Layer 9 of a small transformer language model trained on English Wikipedia (14 layers, counted from 0, width 96). Numbers have three digits each and are written without spaces.
In attention head 1, each number of a token's query is one row of weights dot the token's vector x. The head spreads its attention over the tokens so far by the softmax of query dot key.

Query weights of the head. A number n stands for (n - 500) times 0.0012.
q0: 582227483342424494435627479549472541606595512486568513428675391589420523319557414401615430427381658465679587456643442454551601619507457401524508321521649417555667510431620747365582466579530673535612447596544555519667565382323461306507590638581619426602400511424448307297611459524334513473
q1: 540618451418843408731536545508403436387406648422515504396479521355437480664561553479358343425437425623469639432578641377467230409310590506429410635389490329426592490620326480465403345467398376597584541459461408598482376448445532482519510434313306576372645282477535596748639353533616580717
q2: 673397532589416440389540487358544556508544290535606239598470530390541659457469568465542457558589635413494376722318409530484629545484314486494704486598424394546583519417511610581701616541632627526493389654484546588543520540573513542567432491587515664607384636366591341357444479479400526439
q3: 674430615596583418478686555264468548556383345569665411541390545493586621533567454438359514419556527509413499646340575557461440631463311523354681506536417406570746463560370646403580453575591600539654458706400537489436282557439454604490617454494384679579534405326573448410560608540299589564
q4: 877362670453260491192723639246579853788580023657661613480533347588712865283377388369573425616806547602240516823362540665345781880684109587258646437613225453696799378504637803262708735671681688485687267729419677682314536425336597827596666696601555571669269718131700497357467750705306353397
q5: 391507543579531513481421401643397551495520498554441476631587578341464496493418441510576467488567549512557401514548537496604549495500575608664448544453632544416384504394478608646482573479439623536561533551345597384496624533495523563471525491567403505427409610404380464506507463508350488446
q6: 444715366543581691299352572527472628459549563500445469654492542558454598691540558483613517618607541460542553615563307559571569439641506627808574578456445451355254472480527456572580622524456446442447370367660639389475677536574599400535542641673590477653450627461643390364390517578509490487
q7: 403392346470265399452447429575481445628565396579487356510314512580523509499349548412560509562401421530438438631423435500497439537485511430542553422612620584481627574361499480381455488312557538578441303490526340506456583553620546625517515411448446431402641643655419485560450606446562483405
q8: 541477314519340531492362567558385570484502333632628502594378595559503510417381456598487539454711467505553654506591448503508535424696535451667646407486378340514281564442660408543361616540613471663308426378662291613505688590637496580600445715597478505607553765574482527518426330439576574391
q9: 625426509411559331471546455445521347390350678399521509446370478398415428559713554281396438359353462563481407436543624557513286341439448476595573520612556389610600485590354702539633515592410554484481484651517326503541401426474377478611411381413459593352456284381564263594485488504464612619
q10: 496385655521318581262493590422628662594599321638469446611625449512603543227266482549835556763787561527429409574487457490538835732590464701481543311560440674362546416404647482516441741600484571367650389580320742414350517600414586606576448695700580485693328903444486522173409688562274327314
q11: 738449634494281534281485620328666889656670145657482499534587451440748940341329482346681472698899648630374346767396583594349838733494224742404675472629327491583445399422592724463664787669782705487649383680489763606275567550467596632666724650737562570770274696321599420147398738654276288311
q12: 260642398595280561591305397723481464354668716406292390653566669366349419503493668583526428516448494244655459338684309340567457321414778605814385502425790597282288519518562409716401497418504453590396535307539541272646578665546439289530275477631469518509587590726340515502479450485683615593
q13: 253624321530531300673393390747412350360494953592411497675446773482381429563648566643254494369202216367520380212549533297688261210375855517696551493427618564384393631612242313559328389297445375488458665299475398220761292683610429241549244275253480545296687320741257575514671297292612705539
q14: 382467399486561481596359474572493467506430473427487484419420540376524570417603665620534499435459438416450512584431638459543382497526556491297483505557515496665502564452437573449583523368584578550558496526514410666462522358577484597579586469390409291436516492447544590623624599688615575487
q15: 617595349454576453519564542433528481593363445575582435515278477476668498786466493447489477465549576602411418581585648452419441536452297502493547559591321498568399515489442586356607427654484483646302413503610305555270461437631474496548524496522467683443571355508579423483374560502521519555
q16: 563450478544505455468626529548469465612362540579604676457477503552526462609548341489392395458374429613461480458401645554415372620537361431317534483543486420516566522477448550387648469425453503600479458568444436498399441487530412542571516376450487704420438478508491531644485582555490441608
q17: 506414547573575542576654538465439520539527407685530341565588537649488387548452444605505526402452457597499561476552543485464438624453504587414564535407594525358527460441593545536484476287415559549579485559456439524596379502486521485417647472417688644439545552455577671504532430490629545443
q18: 390507716491450583528256556451545473374614474396483541439589391467316526497514405450481579455581565406519549525517515361671605409476442610532350444470376451462438463541562436679343528572532481483561598400557510345467458600568356468484396494446619646474490616528537535583567470437506428581
q19: 473592411488625611403479442446418364620518501502521578465527495543526516305544582449462413519496402344346605544596707448585456446456567596554508433528441495505612415447438408494456503411418448523572415462509548332456434614489508441554522478465494507585485371386619624505434594513592515518
q20: 487387551694386587354575364620390549418541366541483432534447444496519354464401287349513503690381567448625384524441441496513535643512468354574405567495572513532532516372586357548541408392538593427396630312485524322488628634518477619440565526575527462310598641464439507532464455347412423401
q21: 517432339588759611439509442277429416504510516496557409453351450742479568696488523515518335630507462747608344488457470720302482452608435466333503618346454282573417508511554461549663404502391474557720579555571574476539461612378554632375634616372520429361465445462439668633664541515354435423
q22: 391487362571591716445406518375545577442464525493583582375500406707427536647468431408441397377457391580575536606493394582589473507516498499474435514338466353666508325533528527499479389568290471544591421439716593507558567548416507649450684559421447506539612554350588562528565543553307468510
q23: 391377456558460520532320411546331395458614355398461427481541555473393503401272532702572392560514447616584405541566345540407555510574639484513455503383522503505314537424544299507616532369538564490462526279384662517514684634505600666375623507450411408424439746430425480547476469393445437422
q24: 602522526534609514613560587428469429527478494632522597544525596547570429558504380430460533514541639429476561452415651495467406526390318370239521461415619501440668529589527544343528394304542375518517675489523483389388245502416400573557578435454460555385547447556524624600577469541651429385
q25: 440475325539378438399542612474545518645584524398490576620473561687304486538266568451442440465483439657464338547486455546513502582533607442498558522555470653545345567284496451410571476502583327409507383458389546454485498593435437590470472482456462535506537517538552362616317625609573371419
q26: 515552594565505437541621393470643634564603502558440243431440500627550304609473403353567551620493453671681338460439558551321459553446400450528552414483492427453417520628656570583607297506610393500640667615502423611557409594491402555647577445456613661432544462589532562620485600522471355456
q27: 428361622360525433334583512536566493256412606372522386473723391414415375553485470665454592410451376599532532402481602512439472401648483508472593384521491485522412441472585584543475540438410484558447550317279599598571677544556481637561424572612452545468406447570434504453677384500588346468
q28: 606453542668683488504595334410495560507316506581569544488370504641626438416530299603340563443562594588461545399512535710434447560460406389302510621305407429462519598527389525428466335426544626483408557559441568477564381620488433596501862452394387426415563327473517736522736566477375486597
q29: 578573380417438398554578579350599536503550475511527580497634455547641548553511461397447492499567489490591495554519466491383460485470498513512508551585555459550453467466423501567385489445490627422399472500493503504394455389414648464491615373536405356570569351558439506479513562397495645642
q30: 444549483403380539519581457408418472434485484609533614376556442470467450556416455497505471515436394555590628576539611371519516576570444664470482474584555495552456431505504396446442363557346336586586449542376472590533480353444395513414517427433653607495528440403589590530454585557655458730
q31: 499582527560700665524539487567522508700362439569444585491358511637619296637375466493661480424422365557562468614593555592482528651496475476497402650433451413462573563605612624519604402569576551564579544450722465536464433454551532465688645431573558532487527451478593487455373588481348451584
q32: 448603575463764401475414332479483522504517423429428379437249490436556472570582470507371450398628412544421514542635540575376467435499405541413343623393382488499527550576569490510332452458437504609529472491474466555456542560718443677544599421453500492427566603388412589555458445499570472570
q33: 396474450424705409575244471465633571529546410489510427647411663549545657573520581576594395449558619444463462575336307561643483452481556597645474706529381559450433468640389461597460521550530475469518466557551410547446491491581522519487477525486433391512575519384513520432549448563308561348
q34: 364507546555343605532454387594396543606583612607520499456465554551485518436282267528585531660461486486652496489514302625593637455495533555570544411400553489208518587407631368406408424541453540409541523529426535425520434585444553519572373364497645582495484538535459538531466428490406481462
q35: 455407657540545638659407455564590601326482514468502580340645453508519437386491281497531585612450529506520523404394608492284609692511436383516431547522381399662428477599516578370546370636398499379284716329435482550480645373368429477489425583516506325496660363498564494543570477512342434658
q36: 339341342599473328512382563547408640639492550618539655572534494497557751660297536482613560428526635581588469579416468570572481471487534488531561472531431459431500638301620424598474470372574414641569399468457435513427538470545515572438317487396449411330538543497399599680566447545507425339
q37: 367578669611540580433422332577472526474534505337495421349489519439376429397425488465612563477621499555645441432697376528499536328464546622668506567329564492482538474443592575588402609545685469482538492395409589467556691659652551442436522631540541546508337664560399347346505426509466390482
q38: 392416385385439352451416563561466530412445552554651397587517386610356494513419538578441415416427593718577438606430510518638483525684479471490385604437272531498356405364488398541426494545442471474454569465476486490655540529407484620349382551579413442544509472350506497527380471407498394400
q39: 539554348425374603477449482321427536554589482669437626612550515685468540494417365408509528597432339497531588442506484428700577522571454562418532429666576692486520434464601393446438476610484384444412400419569494375477317461418546352470495529516527439538477317536596513445397535445514490487
q40: 577584506543296466578326502523575509554592451454420532462513641353557440597679597384574422561640634474425383477503496441383525380372476538604559487653533489610512515555351611681449614518653404562496520625637451422333578467656522364612517472477483684542443671627381483492595532486545681505
q41: 689524484326651289456581537523685430639394624639589484586329455557475477472522683483434643605402434489478512533469590585573492550502437479440590529510470453416541469552587589348569449509421454445543400487439481557574394507442505574514517464489455456512401453364661434586309657543628534605
q42: 491406522391421306438446418515567540593485417579434546465450542334531384386564544431481535400484355482462375504388555313506495376403574452574466442630561632487594576372449510469352562414588399617489357526410388545490484506579423598711386595589470496551402602529440298467392456567587563610
q43: 333409445517600445647262450476517464561477490426499612552569581500489591514557491627477457376579518527354448514358412511516457503444533555419466575521468532656457557614403381479485546379552394485543523484589384418378499494514514556527532558456432405493447497613298686521668507514450467430
q44: 455563532555567556491452423644471545564595682669607629405606412474467461438566542464581594571414507460519637467460540489681556451472452511452562485439435481536681534413539547308500466358375512458561538560570538574671473685425349529524384535422497578537583531351607445504453449524440416591
q45: 549536393453601380378452620462538547600488510447515581611476480493479612343622577614597583543476446427298552553493532506690401346531504566436516306550468499492586391605597395362442526408378558448407404353301423516602474425595510518391505523475496520494510521559612526437403541540596547516
q46: 334514446285436441463389496431591469518340391474587408498434433373506446456510472489419576458466310456440512519318472453539527275418531552492620418700496717535533575440332353603469530478412626560338257492284484477459512536660346497538400400564446474554447422505485344488637524514505554509
q47: 420468442337523439545613420569468521680507604607570680527502495598559526491398452573426434541547508556568602404525573536355465581590480493378485571448503616582434512310558430430434588440356456505507534435406678531439538607468630572393487578540489650440349515456500529657467307532516431513
q48: 517596403496410515412551500564549572844460544572352645415501653675463456372520507403651384528526581556363409261659388497457661340463547616571543476482494532491454577566583441441347536510586389474423406552416511383483470437488550432385498450388635488479350539564456619496427489541467592488
q49: 449418386456542553343615621563564503532456577662604622499407387585626416487433341393458547569431380620620534502403703618403522647710438387357622553604373441582522539365403508292633408523337423412513548383529465576498612370452352590601510581512529485507647401544579509737388697568299299513
q50: 569572452507419380665376453572591675428616477546556445561418596329534476630448490462681534611501576582703373709471400503513505411335480414564487419602490547380288566269499514571493443722648558560467539523567280494342567551600503480553440597652397631491442525496649268475366338563565562522
q51: 448397531469606516528395383406432450556478428404550321522354550518412490407370593617526335475440350626484383490653515552462449356560543577489441501355502494545635547567627484558440443531411509515608492464425486722642490599408506558436529404402422488523551602358455552476579414602489558455
q52: 578528467508387463443525340409350497476543493572434564437520374538561502527308424463313529472454447537548491572362439440574492565539424424254401426571670602416661497578499451546505356542436540594459386532426518445471344485470599573502538483473545447504606351657435515552440516421541465617
q53: 608627723545562479444512450347461404480442404395533381441299505487493366580491460470463370478428457383569592395515522448474396420462454478488542476400560474455509389498356551460506404532519407608508415591377402629559318704503336543620438495549429602527473470488529349427485473433573689546
q54: 457487439489690584354349475684552511508560572539496371606609504451439434525412618545640533585553481412428477555514459559588572447554600583689484513454399458335343504437651543478523523461398583450504495304488747454609593659474525546629561547614543454564425515437664361452299390528462374547
q55: 541590569558428509681489606438367470503528535378656459450495583513533674341731323504433439428459580489466681456626632420462513428447587517348524498520541380518457418435403419475435484537480738347378702542382483516381474472419450552446345580416476604483429325441535658504633399431553533508
q56: 469432469591389517476468503559484522528633522597424674571746639492415506428475492538631554392457647458551610459476430486550436570474446609551519354368496580401447370385524615399493484410463343519486473550422393401492486435442463523478546518377552393464489530508476491483488503588481492409
q57: 436577437473734516415508406525274476593429500401499434452370505591446482385497565588482438475504488537525369535586549601461487450537535578359488620434387454624511544505564557510450509526414560590587629516469542602586584483481681607399628496468464320528351407353407574578468399491379450312
q58: 521609733602605461397430415581500418356646557463441263542494648456501431429537490582504462481639603481494295495492452462497646492540494575679572603447541405477507523551427669451448572436621473552580673392404465459572544611561521475574642596421488674434410622455374700527361452546446417441
q59: 486520282511451590379509627384566472503401540419593310507394400480521394686496375354524344491494387664475438612335617447505384426462388495454508579597471413583439464496520377432611482481411484418458313520455337434440540622555292601576512497567478511409659482477628395551443688458531422453
q60: 480374463528440511413525492458455376624439351396406536357419470564406533579384471501398301366508594526356456473331298503549510414449556406395415553494623620425547593397448537579595508466604519564483210571523635398396462533541684532417519426343442331445444559525325482498463488453574664481
q61: 457489429541553555503304607476577487531604559579545373676516497548521613675468518484687357540639520577475487476386437502626558462596543598560537474475413452353407464515617389478544432617452437506689465518588576457578514639505375486445473487411658523447546609471537625523495577564478411496
q62: 527531525483644456599601611507592522732402576488488746452681497347517649424543599483480345480511512349334630456548580490516371540486594416479487514523389448388479541425443687546533483492524679430559371602552501660436468502429536490507366417484566342538526426523410512413552408577579624569
q63: 509491552490465508531309552404535606478525399468473487429369619448589629567666384516572490448423414467627462528344445540551520615454365581397530572580579532396547558559428439575499515552548596511497531550445279594444348527501364599561423532527582507553561471618467556623533579364407500505

Each question shows a short text with each token's key, already scaled and adjusted for position as the last token sees it. A number n stands for (n - 500) times 0.0026.

Then comes the last token's vector x. A number n stands for (n - 500) times 0.0098.

0 " and": 465508417334364831551446553507548476701534406557461487510534573464422471507528492445513529510526530537504525534486490528462464446476422478466507484528485455582469536523546527543514513527532540
1 " L": 495515411409433752539506494475535486617473443564474486529469584470458544546523541480500507496504523529508490549488547542462454488471445470468492452494552487582541520515564496522516482498491562
2 "ies": 489491482439421788487517529473508467607517531509559440511526532434452541430567524507505549522427496509520523509455550472458501570541448468554506481557537469540523514516514451476544514536491531
3 ",": 508478481374371777546479453505543468694509407523439502502512573488478550460548516466508492483527536573531536499520531531429453460491406456499494490509492522560537530490586524541491527530465537
4 " 199": 504541425338407798529567487496478468758449408565452484471494607467487575498557490449484565484537483503495535513502455541487479479466456523479453475483538488596514537474545439511524578467512483
5 "3": 487493481414453781486550457504480479684479445524481472495470569475484573458581510459504555466473404501546515553468452540512469479522457498496493530471524519539492493502548411464501552497497503
6 ").": 493487436306342853580464473477543432809561465475469502591544543455465544437500503436477469504533472564558465530554485477520456483497466456483442495436519536509572532506509437597440509516519539
7 " \"": 518514361288297752579451500521462396827604407466392480600530525393430503493506472537438511509456435475546474481611437523520481509423477546547469544424551431534512573556516433537492508531522488
x: 364374446639417314471453550490523570587447800574496435509536693552584519506496578670373372500421556631560484583456446538448480497488714411545477569479606671598497471558439591564565479526535485478595361525416453533471417489344504500385575443403507517380450550569573571493532554557472562544
Which token does the last token look at most? 5 "3"

0 "as": 489515496438398796503430538525520473620517431541478468537558498445449433496524518436520553521512546560456536563462491532472487483498468495475471472524494477595497487487546507526533501543554531
1 "ter": 493523476445414777504440524507520473596502400576516458525527508478469436502512505428492560515515515532466551533457484564484494469522503527454502468496525496603483499476516490477549517541556521
2 "ed": 492517505437387733522416475513503471611529490558455461544569503506498460548543482449537530488495551586457512568467489516501532480516431520499493476479552477542468496528529520515539512532548469
3 " by": 496499443389378771551468465503525452696531413566430496497557538461482472513579503405515500489569529523523512522498501550443495465481497487430510508506542485558458596490547520505522507535527494
4 " T": 464540411411455795520495480527495485637465440536528471527450549498523549548531547490528514508542475483493501489488554534435479505482453456471490419561573501567545514497534467484545465510466579
5 "im": 443569435408436709526557504458517475629453452547490544502484516512543530539545514513497498491517529496452476408501563555433463476489485485422536478548495487553540511506566482440546495539414546
6 " Y": 452548425439470715499527514507491515601436437589523469478463578531510553579509558518586510492550555505460499471528558518448480515450421459493524486578518499562572475501556522479560451458409555
7 "oun": 489548537505477670506561471481520495590445451605509495356476487543500512494479539458518509483604539552481487425474535549464484524489505475460491466522518531586593518457495526498514518418496539
x: 357488453485401554491475623503525440446521496449521522604400614471488424604370515396513459463290512346573501534495566437526443427421599314555451435545408411532389447391511570404424464654475589573567458346600544487553366671663429375583528498458475418596623465557466421504580408331462419461
Which token does the last token look at most, and with what share of its attention? 3 " by", with about 60%

0 " (": 494510379261311841562450520474521438789536447509393482514535532437429488456470497463473506493511505550532503514539466524518429494495463467499449474425540494551507553485527483540475500524562516
1 "5": 484532368290427808461556545427542472744469509486486526473474596471474546530476503465471486484480474494523483557485480554504448555505487470485499478479534497573490474492586445444449545506531505
2 "3": 487517433377455767468554538466483459693471478504486549466449542466468575509505492504520512461471483506540450555489461488536455527512465456506514489463533531542519492477528424505423549496492501
3 ").": 495499390232343862584471526498535442875564487442445531586549530461477569443488480442502474477510470552541435478564484474552457497496461437479463499432503531481564531508490434595393513517478529
4 " A": 564532392352393776567508487481506445744541408542452520542474533482477550463520511541438473504559447506525461531574516498464452485472457503511503472529526520513505561517473478530533506545500534
5 "s": 502534447345385739488529508510484401740569539415409486514557462492465545473489505545464535502447485513474438447495514534485503580460473539564510532517432507479509520517475521441500552542504525
6 " of": 525530379362422747475510479557454428661511466511497482470492536471506505560512503494521491481499458519480523491475511501460493493487552559516503515531485503569504538483532484423521503530500518
7 " 202": 515555418352420769488560501539460483725463437482461539447472610505521580510505487506519521469541428450534533455520459528460494460462483526482475473520522504564504523513508472484492538472490486
x: 512469367532450503569433484397491490502500689436475511603391442474477574672493558529404503330398516367513454534519335448390444332530728457494492482599530408566541535548538558559463374522327401567639440505451576554494495632545480542474374420348526573473487531468505531514553333403512538446
Which token does the last token look at most, and with what share of its attention? 5 "s", with about 50%

0 "ig": 469488508441410726546448513527505487586497439573484460531531495465498453495523507440486526513532510496501502499459495545503478459499461523459451464507542514561471504509518455505554465541536490
1 "g": 470456537466426705517469504515541486571507437553478465532512497477472484512551495447492505515517523534506539537456496559478496462521459512469479469505528529559465502503529471518540496546559517
2 "est": 481466513426386785552428475492514461608542435595496443538549519469466467508522495404507517504493527549491516560440510535496509471499454505490429450475562495568505510506529472531548501566550489
3 " b": 447514498418464804554476505482563500595491515568482507545512512464503540507500495406502503556551490545507520507451569565448531497473430500453412446532568542556514496502566475535465427523455572
4 "o": 556528470434482650515505506505516522557440493549536516519457543537500593549529497467544483489587589552497501491555467446496472470552481505473505509547506530507487550507496516560509483549399532
5 "ost": 490485508450417857511478479467531470655518464527528450492465485484494481477513461459494512510511519601475538547465567472464510492530458482464494483519531524608517506516516518515511510503517577
6 ".": 485442516387393788545464472468575470714529461492483491548509577486492541480509498407492474496555484579522489522502559505485481468500466451418489485492523519535528498485520504571442506504501558
7 " U": 520501442421425786506520490521513448699533490473482509493467533420483557458499511583473536530536452483527491495528521520444485569464502536531508488527511529577529582527496470476518478469508548
x: 400381449496399423391449564372547494406537846371449470614550458390498558530606612529277517580336696477510498443596405460494525532520566461505570545513577618560414419456383538456554445447485533527419329490528404406553446580547492469399485455458526483457388534479512544478577447473499527591
Which two tokens does the last token look at most, in order? 7 " U", 2 "est"

0 "),": 477499416284326842554442548497561455784558408482412486525549555438430499466517488459500507482507507556535518530542460518481442465485445478504467476467502501549501559501536501563486511545537520
1 " an": 467552362319408850556502501459519438749517398558478499533498530496522543435507515547477495547582502502514520559548513489430527491455509531487518484550489509548476602478474529556519507554547521
2 " al": 523602417350439785534545530436483464654453533555463512522490576520518584503469534457478483526547519501563495489501546525481527504438506484513485460547551543538490563465501544497494445525440532
3 "bum": 484575371273376834566413550506474489747537405610475528590465581463490521488537495503566550521526504440516556425527483515465550386405475529512503459583560400530475563570472480492519467563476488
4 " of": 483551352348410790481492485522499446691524472514490515481515522494511488541570507481536457522550455482533543525525495534433459471489559531469526552535499497591478579507579508472522503541461525
5 " c": 539535419337442808562497507484483473706479439545478556540464560479454561529510484450526500520526496521534474476499489515458574467465442494538475464516561483517510539496525459519448458570489533
6 "oll": 510567474450440712549464448474515474561471496566487513483481512540504505474506511528518475517491560554537441582510521489444487452504446476492508494495533519600518524505505517549513510551471566
7 "ab": 489586466427489634515547489506493524531442562538470485446451520546546557499489468517532540465528536520488460514534482469523478528511410487489450472504516547522506466486485522532490548469445525
x: 514596458486525479390595454545427434614521620519359528549369293499519488534477358557668442347431485408466420577543492507497469522492507403435538673459602420477506622401449446520541413534358545633506573497397383541443581600673342314570411477406481569503475549393494419451610534339407418546
Which two tokens does the last token look at most, in order? 1 " an", 3 "bum"

0 "ade": 465503503453389790508418546532489478607537463574471457500595459481447426493553511459529545468516556537485503555476503512489501483522444483495523470514535489527461517509537550532542471518544472
1 " up": 447450509470422760500501494508534473586520481546493485487575500494503466520520485430561520500531517503543501515456536564429513519494479518507504534545486515610507525501576494430519519492515513
2 " of": 447496429436385753514488437534508438641545417525466514463546514491508447536560535445525502481547479510534534512489520531438440471490548523456526522531514483558463582517565521483541474538503520
3 " to": 510499501492464686517575500529514485577479481563488482441482561470507535547548522381504482465578568577491502497450536529447472553513497441457461471517567527549522553452551511509532488481500561
4 "p": 423592350332446728546535514488531485692506445520544467485404523523488524517544509484477482509507479492513531495497516545497514498509499512394497508576529470552478491476501457532538555525501642
5 " N": 496589473458448714509505476514509486647457488541504490560428578503528623501516540496519452546558530524493562481519556413469530479471452436470494426544553532502553493500479497568531476473496529
6 "C": 539588454392468769524477454516543494662439508508527487557450516520474587468476509476484460515502512510487524479458541494491544526494425421435466386528519507546556487450528435537423521510539562
7 "A": 587591437419452713549492435566540485622470487573560518483452520489531530477520522490471467543570500489484525460489489483516521510486464460404487474557546476567538506467503433552496535506485527
x: 371523457408379584433451391371408504551619569474525530492536604546527453630608511422499601606419302456427434417596401471486486305312603514544453450445477374583443398423388299621469539432438511499520445540596547464529405582543591468562552395459603470447602548512375457459604407521489547504
Which token does the last token look at most? 2 " of"

0 " and": 465508417334364831551446553507548476701534406557461487510534573464422471507528492445513529510526530537504525534486490528462464446476422478466507484528485455582469536523546527543514513527532540
1 " 1": 545534400292421831466560525439555501734460473499514493494456605446445561563520534494484508469507455488535461591507481520501469542544459453483538474494555519557498514478555434510457473532450548
2 " l": 504511491486482755569518520532499502576444476599514521521475525481478579543509515448548511540543549550509490513451552518444490493480439485448495476531521510577552520506566499552479474499482609
3 "ab": 467564455416486756554546540475488517635441511588529486428457509517536542523550478512564548460539548512451513512526489479492475548492414470457491489589513463490508500490506500497521567483499537
4 " e": 438580479473492767551590519498494487654439483576548554491451559488529597523480577489504471563598575514515508440495518482441534565469487441450492459548508552496597527464562475602516434477460573
5 "ach": 495609375377421774542509483525487464659511456559503443523475499531506447515540579508461539546518502508502567547507521567500490523472450488435502552611482447558456483508531489484542480540465592
6 " in": 507509420381419763569522469577467427698512479545488520544494531468528574532514547453498476589531553531539552471453566529461540560448497507474515506576516521544515536470558468538509457519468557
7 " M": 491551447416430781511503539530488457620448478507490530536451596523493595527468561478533473529534514548547552517481553471460472475486455413490482404557533532507561493508549461523496447518479570
x: 629489452535421464459521628482431507479518831527458489540464403465518503620536505513313480393185480430545466444492428559465463411605629501550482475590511542429395540451519382489475526479483426518554423471661526461542522517584456362608513559552494566446464408510527476498350480452499631453
Which token does the last token look at most, and with what share of its attention? 6 " in", with about 40%

0 "j": 491522519472453723533461520501490490573472456603497439484546477479491471526542523407530554516546584579438534516457493527472474503519408471477449471497503536574553484474527488510566503504531516
1 ",": 437506472383376777545471526534519471685507401537434499512538553474468522500550519435523520498522539555516528516497490560441455473492413466496488497485484508599503527486578508516493521536499523
2 " and": 481525417365386800558469466529529492689504417554468482523526587489451512552536493420500517501549539556476544500482480547470440467480419487452512500525481465565475528538571517521513517504503543
3 " K": 461590393382463839492492524511525507675453454538512479548433566475502571513528554512520543551551501517508573521522506482443488502481462464499501450552575511566533509542484472510520464506460568
4 "h": 485531421344460726515510528517512475675471492581492466534514537452493534518509552447490514515525555502452505407501540522485452521473455440450483446507509503531606465511549461495508455470418516
5 "ag": 449537473464489719477518468558486499604439491540500427452459497481572501547536513471551560482516522569443551473487520541472462525516488455491462479523504519592588469508526484429516491471435502
6 "ar": 513483497445475778504520426527479474649456421582501433475475492457525451524577520450516575480520503566445508503489546514470474506509508491459463520531513475599544470490535488476533514512452519
7 "ia": 540503493496452852464511517542516522660473423562507502518509503479507480510595545461529532479512530547434482448518497504429508536501447492489488497527499484543558455537570495475550508517454533
x: 564607481548483525501309531659475519463489493556309459510482563396434456491527487498633424432443531413611727484514418443464471461374640525508604474469539440456591480667581443560451373434414460499487524472584586468610532589473413244403594325571498445489609604489465569529491479457627550555
Which token does the last token look at most? 1 ","

0 "s": 482505534446390733521430560532514462582546464522483458551562492461450485516518495452519561519468532567493534548440495516464491478522432508519488487509482496554517507505554489529539501571539527
1 " the": 431503429353394769579439493492501460676507403554428497564525542497484499502534496526527499533528557533476534565522503498422532418448439519431512469576454443555437566454558530573531513572518489
2 " c": 450529471399471719561509492489514489650458439534465555557448521525509592528481480445516519546550517549505468480491467490492574495467431479487489471509556491515516500478492448542439490549504534
3 "areer": 464538493354406812551456537480521484714516443548431513455506517505480510462565483483547565498534482507510541527540435489451534453460461518482529554575528428466434566556507513491538530592506528
4 " p": 520514473397460753587506477516504489646491470580494548530468535441499554482493461460548518552574501531489494442470507513447520461485446529488462421535501498536519507490513441557488470508474607
5 "oin": 497544473434436769505500495491474457644528522537571531442491525472510474531500500510574531540517498444470488429466540530453526487492476547442538489585423473550457488518500505499536484464492525
6 "t": 490519496421436754509465503491472458630518516564523482550468542507455533468537511467512505550478524472512589479458589508489525425499458481445499468598480467536440464541500512558550512525507552
7 "s,": 468499508408353776545470522488548456667520459487428504530508571490471570463540487455512495483508513586509550484487534516421450454504380450495461471517448531534506523500594513544504524551495548
x: 449443447425451571444450515654465389499431530545425418472493534470448490495563596580482512493411470418435495544532402499475400456512870521441567435599635703501648514412504414514485476489450453488461490431397467470563458587436509386485427454622421522466514530481508408495414532439473719510
Which two tokens does the last token look at most, in order? 7 "s,", 3 "areer"

0 "istrict": 528510542440417828503392474502531509643499381599523477523544558456495440489536499460544576519527525482460559549498448462481528454492455457477518437523546449574478493517477483526546520541554487
1 ",": 467527476379385768518451529525524471683518375537446528504539564497496507469535531455523545504521531527522537532499469517459472454483441453502512498510507484566467510503517516512497543540528510
2 " M": 466535437395427835498494530471512471660451429506478534560477594504511605492474556469540495520531507536531543516500511458464451486481477422508461418523522531502564502516534443509490480525482547
3 "u": 474580452501499662445516519543492493556415478525542511502508475502544498531492513492488490545551510511481490436501513515497393554540527384522536464544470533566556492464563467457515478486451554
4 "z": 496507463440486659468526491534453476584432482467523519509445527548539536525452554469544532515522494532502532480496522495497417519502507406527500533531480537551558472469511471412466449514440528
5 "a": 466594424435435802510496485497500485682454443563520479489516515514522472524538528468559506475562515519448524473559501481494435488508527463469488507538492507558542520499518517465554498536447501
6 "ff": 528555541478452750533536453505490483593437454563470420471526457521524491532492457407468520404542593646393463464444488536481498489557435468486425397436494607572608509456527494487516529476521529
7 "ar": 551483537503477743483490487562488503581444453613494408497530466514516442554552520404489582503536536536421498463450543552489520503514447484434481500532485521595510428493519509521556511497456552
x: 509568510601504459596323448613506427511636543498419584529650476453502494452393555621629576429474401425472576564524559486584403403492540446481547706383585450457497621581535508388500323575414401541506489317558537507460642667412414254441414438536505474538573579548518521486438497497573563494
Which two tokens does the last token look at most, in order? 1 ",", 2 " M"

0 " new": 472500431373386810531474532475514471653522419613469505506548537480473426482534512494517475483563543518490481544500494508446519424489477505453507433541519458568448564469533539547560517541578508
1 " c": 463492486390458778567483528485529494667466443560474533556470532491490559520481482439515505543546533546505491472472487493472584495472428483479477444509551486518513494485522444553439468536535535
2 "as": 515514453504468682486463507512528490535469522504517560526508482490543482525468516541527529576502550478456499483491474502489451510482523520462502484553488451586483488542511517521503503512458571
3 "es,": 500483523422369785543474489494547467669505450494438487481491548494463568442521487486499495482498528601496540484504532478448455481504399476505480484513451534520516530466579528554500520523515535
4 " 7": 492554383324434763472548459508518462699475484434469467475473588437473602534499484504443519487442402487541538571505484548496456556514494505494477471461548538603490496490554411476446510489470492
5 " rec": 488570488464445788599527436517471451585432511538564517531504549544592570512509476431515499551566538545486465516466511479464560578480500512498495499546527535550559561412527446492486539539502527
6 "over": 512591410415430784537465457476501485645477483550501464490476526566562471504504465499513559536538527512480508517516498494504535451482470510412502498516535477571456508547440545527532527506487533
7 "ies": 529558419386365830493472503541513447661549523504493457585513556463506528437537523513472531543445490491498569516468533425479490515524445499469481482525517468535441503564515470531539519569510536
x: 517521428559488529412466539535480520543522528516480433450576461518369545600559596547463388445588513553451610505521420487507509444415703430496473599441616544441557566450528431744557677406608517522398488480445428471459522580394400285472385420496634418258527464661435477486538470441599661554
Which token does the last token look at most? 4 " 7"